Layer 4 of a small transformer language model trained on English Wikipedia (12 layers, counted from 0, width 64). Numbers have three digits each and are written without spaces.
Take only the direct path to the model's output, skipping the later layers: a vector added to the residual stream pushes a token's score in proportion to its dot product with that token's output vector.

Output vectors of the tokens that the questions are about. A number n stands for (n - 500) times 0.0019.
"ted": 799764727543560519458679379524547670246504331739506539476304826487555466336598481610849317793533699700570513631453500447703332545385500263471573421486772405478458198575420521622464753495764651
"ity": 341327514565571365604682496315510492440425489474467454412430710746565496584525404530388561622299464607761450685424562602651216506428645223668299308449399358574367357644393718459581280698417473
"bum": 753630420419343280500631393649516288467386551583206642560731597693356504533551295161479676714302481841613405608337331665538519554367518262618515279250692505489671228771605484505491562426760500
"ions": 487579406564496404425643578461394356288641299434218710358397624638526462500523609618406511548650508491795494748561453452605491538754628324791517290492728275355331341476639719467452414818550576
"ship": 554825605457374304902654257243702662537694297639330422401691634822187500244340550630534756611452474534719500596577473537500286521646459557881329324453743457568489405822608393294459259809662429
"ire": 606567352300543528475541521299294414738605522809424517429734618628612659491577637726543614546400528509593545671473514570605595514580706484437701420370465589245516272822479567450619624492443664
"amily": 612714418593505244624585467444438644527556355777375821271791470529612500430621462341442508500307654622689343421372527536558509530491736325673719284418611430049491520526313704391355415708754700
"ents": 655570786618248415540574500491557667607261374638378809360463798783354589437590700504641480360544518495320537437430538642408113558521534522702463491332792350490509665525716575363513389769709534
"|---|---": 657500390565231382574462278551408482509653302542328695473444584700414455591521472538504309725268554796747522410332336696323505580625439354768687354302690403248615530466549854541426387514738768
".": 435419503522620488492544611453567503479654575693586366363328467358707404568461728440448391462514449533405521470490529567409560474436256562397447506512322478549368371350637392438339484587427399
" to": 427538452611576569514588406336734513500488396619456414373462433466416437441405578618505543472576524426398532362354409345409442469429457490483410556397342435540403470538417423491602422582474500
"oth": 655370574177208283449432491451438397440496346569371873334331595588425594240639577574625333430301491453697536737481295645326397507739483313651622483534513403560861539545495544584454454454609392
" Comm": 681586438532528392533556387485415362409363383548337470415741378573516552359542506454552515549567594512598390587484453636441462542405516408738465517426467480328375535592500650487519319533615462
"°": 767773645366542078542583597665518666248433561768365478407474495601523573515477584472611349440470496491513553413291507660316391617556630599540497271517681328412770405456332660567248647683537444
" her": 427460462407551484611679372527505487368549420464307469456447546494450447450743598662523288738488626403490505562434483563273332518534655459408591500281421407334434398648451406611378465582706621
"ral": 753538500391192389323677331430341366564380213452409531584675659394554797565605820500535687533354500349427467363399570534339429539492533199707511388483575413465812529589463581510586511735621634
"cted": 768630614450442271886485196545545620355527217505546944587560660585641526529473693610742587412474539709534612609342416534573384593468593429351625392273415510172406255602124619850462513469713625
"\n": 453579383598506549589423281510393460420503475601606435342579425426447606620458535552656293500453568517494478474510566554422535495427515700428357519451759481306544355330590703370363654516476553
" co": 558557469455466566699640357389573495605461458404415454460556381529522553324549574542516518627529559540445472453414466567539462543442620442554508520390404508531430461491313714578405504615623423
"ased": 792538611435471431531469305728458612387417254887471717496378489749366612529392793584803394575367402595649607398268297457410225500734358350464740232485486219351620417514389517826543706531694613
"ong": 408423434419257552550626507518330469624610541629574612641532549688334500618367464581484407655481538808549403640519482488337593507398440436660506371428473405404668306664563369713683565511655609
"tain": 805952770229450590403728382512533489663691310700406589327517543827239674149778471473724651376358702548853389397551500480474261503452500163827467426522649466317683095639458720860359550667734672
"ts": 804753583455595242394555464523381625091607568614635642500199591496480314536524450648777477592476709566725613580495466384600387535467358149551540465461803607546487343654632485575306508593581392
" name": 571711563243561515727609298185320351515402549612215459371639517564535465345514629551497562711253712566547419522352473507633368480526548473574625516308576433666610409555317608672362341479530655
"{": 713842511429289283670695304559379589549365348645340590465466805564515633413470555296496507547316500548582554591482496475425230535671751360595578393439624321476529362488553541677634460730437777
"qu": 554387468596337465695515547572752700611510427569471698577658358567598595286356489586598609473440493504546446307575470654548449548510460479526578532535428489455482226328523730699291298522531473
" =\n\n": 678621603517171277505647426646306301234372599648623523370892554515362697404480415711554661692529608985456569455384612673219376519692871505902451352462920472253622292614371847500316383564732500
"cl": 744492516579427489551708398619714569374418510549583529596659565661408621343522500523510660467468500391688362332472569525556326548644594483611480384497397625630482169443530520548202462537661580
"red": 620451528491392456689554450513541805591623270651448404444272529460512705433488650385437609675281578533465427320490556538745360513438487312744813320409517575414712466827430349485395737754524675
"|": 712699484529250532472533324580539611577470497346221680497428631768392510529359423272510531473528556564592530355382352410319562542587402321585642309507558482586471531490409559652415309507531564

Output weights of attention head 2. The head adds the sum of these rows, row i times number i of z. A number n stands for (n - 500) times 0.0016.
o0: 487430493593642591523281287531499552659416566461477420565463575510455705449710401447441438501631438571568625332527522570394553629626544645655582516381411411600487557555545554500578574450537444
o1: 352529365488667351699617349461439344664653416414352454676665489527732552787498505508601515542473496442409456448418620543446481356381533383462484670406568430443599389528568423342608498624619624
o2: 511419417530592422526428441545605599528526587504417505409435564487475530371410450572497491571586256402726510399446446567332574492488399431728611659532361457598538764394572499427525631516677376
o3: 592632537534681387558382454726495371569523469513431430606597415352403488491580550494424523696507718553538528420575391454508557589620742426347477518613405613390514531692586384421492639372599616
o4: 306586618612331497623444624442618498527574328605591434598620565565415631540493557448453744559572439611364595457516519365455528520462534635499315522580386558519461473597586433417523527426406608
o5: 542613520479448538609594514365325540558574609632398560804376404692475660458262506489618524639398599386425400394342383279653500437544743489548472563193373500551472385339465462849451491504504606
o6: 511537537519619368436412513709448496512746470456653491431358238205565383554429571636608316608590461702448401597409382313473502505762291320476615299495460532396307430360526599380352581466447418
o7: 492419560574350302606508716464590408463395546596420450449662501594544729542469711669436700518600625418623305504698485343442625292343349605582322591268405759497515296309659494248436476399659574
o8: 282412513523624575537305462286418472511579493542322494301715380595275560570559321583669271479435547264557580681559455163498700447416313524476637541368677334423693471515501409587543442585519743
o9: 572699567400523334268499531690393508579319585338733383604454523329566376476637415359589500443436510550453534549407661454713472726715660420335431203539495402475624458457610599473152629533517495
o10: 438326541810794397345539500300598362302475620525839386290441541443476397682303492544396562587648398490494493641560755487642577427786437683247539367670336568663382404716700464651328448520301564
o11: 265495324624649453676459358538549524213405483633603738607418476436416425664500507423508264632330463612506434439534585315607491382709275561283338429712507484576570399588504469484466369445471449
o12: 600493627475524306338655528389413413501431402286532517414655536568358518417293751407483561281626546478554324606469348488515594595633483447355672493545565497413612609428418494498628479587536643
o13: 418441295456558318429381449358173433527555531496300393659400593433595568337653721503557644570433494339541644575601606322211515323517602708493354725385405624623610549327610572516535814591631350
o14: 498511466554444259431552460520518578493386707423580338416409240328510655412528311633585468524473543578414463502483478455595475501735609480548374445519496527399275533457471457483395578711673482
o15: 431459533440536527342681529323628524565601515624511394334346453389369420546552456395525306468578545618403459515599774439123675386369495496590353491478463384322476431611571503503519477680569440
o16: 511706634666470405217474398432569513550486319431420356568372493452353624152303311588396453648444336544586528589604319383581524496443626339605603547402394462631334651465300658571268570391367600
o17: 555327483663538787682438479207481298349347668315565693539440557628728365480617594485391422509203484364453345609545581476761385794493486415549407624520558572301506705683330288544506394495697319
o18: 457447647438403578648554404464313554557494484707516566678547593329577568644622551514472409552439338524330585510459594607559360648438514542575539517409539661390436496432623470535494613252436499
o19: 484538638459514400629396619616625404537675486676463577661572538534500567569401681458511496601681325447461673358531459476353544449436477514546519521553379387575496448426618597443452613627496346
o20: 670407605433529630490452450497473506671600378357704518404595551547732460693459551461556561515612391265816656393528438536594267769396500398383436612529288682462609385654639562595429463447560446
o21: 442478469550473664322603675427519059416408626561492535663606337730590346399417232317550533665549651348535788576638627454482575584671413574441565272487469489609290581655447255654447424522459417
o22: 634348601602614464384492553507536654611651466637480580428383493489547742511579414813600218430472594518587595549629421487477704484560524361705666352494468302488589465404438656366461450579673365
o23: 495552587374566556583629469266609571677499454512433519470489668686437589464490517509529543468603661465471660585618358324473390546397519545413746325657632544553606347681355279429690595456199493
o24: 643530458389646487466804536504354352601434510386614687611362619308475759760558490815543465465544511580676447571414548367449521605336659626441677261635608574471409347526401370588424618532738539
o25: 620541613452448598422498564387525292504441517685483615355457662451599532541311431528670553405578599346323534407472359420288395572576450370552494404527369548633708426622607459566681351444639496
o26: 565523495396489437500832667371446549428391563380545568476418496705546519578427616428541463480468486528417435555336390478453327754476555477536493450498551626413300610432328325537603496477638302
o27: 609534410537605512595487560618575365636668422357349540476528711532581516233501661466528417417508474461634299610565396404432475531517594539731356609330456679439591551551655477465514564579582578
o28: 377730665594566747477536392576374039255525520443593552476518520396518391547455471551561291435571410337478664718461518496275296551431556424344577263488848524486337362548422402575487565422671565
o29: 418612678226509572473622407630395448557631478511681421354514693493300357453519554554704470529317544556512577685506403345583424752504519535239726473706587597564485544471697470431448359493298554
o30: 469587540373305670676585559537396585759573440265550415486573620447477386397279398141492461635446533700649423491546475405534400435432524481705476627589452424363344383598329874626435566490464481
o31: 418521586498458664667638439493666426509489606372618454477403440624698303426533595513512646511511666488427548247464513700378542881338739633523445587344471709422389392535485497618514203314524570

Each question shows a token from some text and the vector z that the head gathered there. A number n stands for (n - 500) times 0.012.

"up": 629532525521440666513513480564522474476502642503565513502477462468510403423440445484487505510577
Which of these tokens does it push up most? " co"

"1": 524500546446377452582499390433490466508461541543504499520467418435499404517480562497493481452490
Pushed down most: "ire"

" V": 578455371473473599494356579466427436425418506478615495527399376567360527413385488406463379483534
Which two tokens does it push up most, strongest first? " name", "|"

" for": 465525499472536697561528440354534445390434486542449387446546516456669628621442531514519467414432
Which of these tokens does it push up most? "ased"

" d": 415581511440315604370560454385646235411655601643567421380460487555449313416527455506543398586598
Pushed down most: "ased"

"s": 570496459595575581504450526633647464502508536529529548597457585564533577478485520566431564452412
Pushed down most: "|---|---"

" II": 522452558524465668584462626518345589497434487310485515502468530491597497567451571428449534550528
Pushed down most: "."

" f": 446545582409305548440586463448560279484578546619468444405541507558470333486474512533513413614560
Which two tokens does it push up most, strongest first? " Comm", " co"

"y": 738495607583578429365467474593609388672471590509616559478548585499581571787573459549412434412483
Which of these tokens does it push up most? "ral"

",": 471431509433383400652530296349523478425591411371500692520446564539559481537565533560405517522321
Which of these tokens does it push up most? "oth"

" and": 530487585535530552552530493466590479497486584541494467483546494525623562561526529593554476500481
Pushed down most: " name"

" to": 585565624514573420497508556471505425582605428550488536527489604472577612611443514550591541491523
Which two tokens does it push up most, strongest first? "ire", "ral"

"ine": 531500551562508613508553493509490465424465567586531485572512451537493545638459505557429450494409
Which of these tokens does it push up most? "red"

"ist": 601562592534493509478597492445507489599548415539572462551508523456518466459470487472546533463495
Which two tokens does it push up most, strongest first? "ral", "|---|---"

"re": 583444606674450536529383399592637538448446622491657582433463493561539505617464461560459495417434
Which two tokens does it push up most, strongest first? "ts", "ted"

"se": 654452524620552629387561594651441495527474458488544550561615556435521440518416538608523484581536
Which of these tokens does it push up most? "tain"

" St": 446430516455586505498528493448573536492526582552355471472591440449652500547462540651604392509476
Which of these tokens does it push up most? "ions"

"'s": 481542510497486497395650425409499424395518554637499487498575402541462469581361568472549428563536
Pushed down most: "ased"

"to": 572558557506457549487653396389545447470497498511480494364540513441639589545465446607504458405545
Pushed down most: "{"

"e": 564452485595499563490446546508592415555477424576615436582436453606480525544474501623400467480456
Which of these tokens does it push up most? "ire"

" with": 489585476474549545373571461443603519416520510486466463480491524500695558455506504637548542473497
Which two tokens does it push up most, strongest first? "ship", "ire"

" Ch": 467442506482493471515426378515408527427651470431534574577449553483465527494538530530344541484443
Which of these tokens does it push up most? "oth"

"w": 636457528745570682383287449632659465500486648369697608435414479640536528623479426603364513416479
Which of these tokens does it push up most? "cl"

"un": 606468601626526594429440475705487583586386507435492481529468469509430519554211432591589600465402
Pushed down most: " to"

"ines": 552451424552579379463558500603588609490631449438511458560487533459613574414487531408651525413517
Which of these tokens does it push up most? "\n"

"c": 611611515629401460383606472504604569371748551473602587497421547503619444231682343669722401356675
Which of these tokens does it push up most? " her"

"are": 496427581485437661504524483463567466453492528420553494396554530528583495542511481525425455501544
Pushed down most: "\n"

"r": 540493524515494601617497520455492449452497460531586508544451418497517566580454447525393479509422
Which of these tokens does it push up most? "red"

"us": 636540607556477520519635484522618527573495459584581535583553522452483440498599448475529465528537
Which two tokens does it push up most, strongest first? ".", "cl"

"er": 648527561519395557409466467569385467538593431412531504406533593479452440672531513509446324462524
Which of these tokens does it push up most? "ral"

" work": 461492543550478489478685562408525521567628645559382475462481518497696500554542436619606473468516
Which of these tokens does it push up most? "ions"

" follow": 491555432481484436517601534505598521461474489385600526467357476390650524409637432460618576376373
Pushed down most: " co"

"ed": 378543524634334554548578624346377536526440430504635508686367412450475282494522479588477403494524
Which two tokens does it push up most, strongest first? "|---|---", "amily"

"ished": 495547554522433465466578475422481516470550566542563490519480479501498413433482446547549489474539
Which of these tokens does it push up most? " Comm"

"S": 710610447442726422453574563591716664405540619419486441462415468426516462269522509423628608524491
Which two tokens does it push up most, strongest first? "\n", "."

" c": 461461510491472596525474545445498466510503497424528487532583515479497422507522488559381542506560
Which of these tokens does it push up most? "qu"

" b": 349573592420268530397620431370613169434658580662498404339549556531503234418470526545570397626584
Which of these tokens does it push up most? " Comm"

" on": 386584596566509537475504587421523448458485554461483531503580525520439408612459434488303467541497
Pushed down most: "ted"

"ock": 539470435557493538574496530540481517519537544542483578534484447478518480522516497493503403389546
Which of these tokens does it push up most? " her"

"M": 470397631437390479432331389458468564527617455350462379351677672537500415485530583306386239619623
Which of these tokens does it push up most? "qu"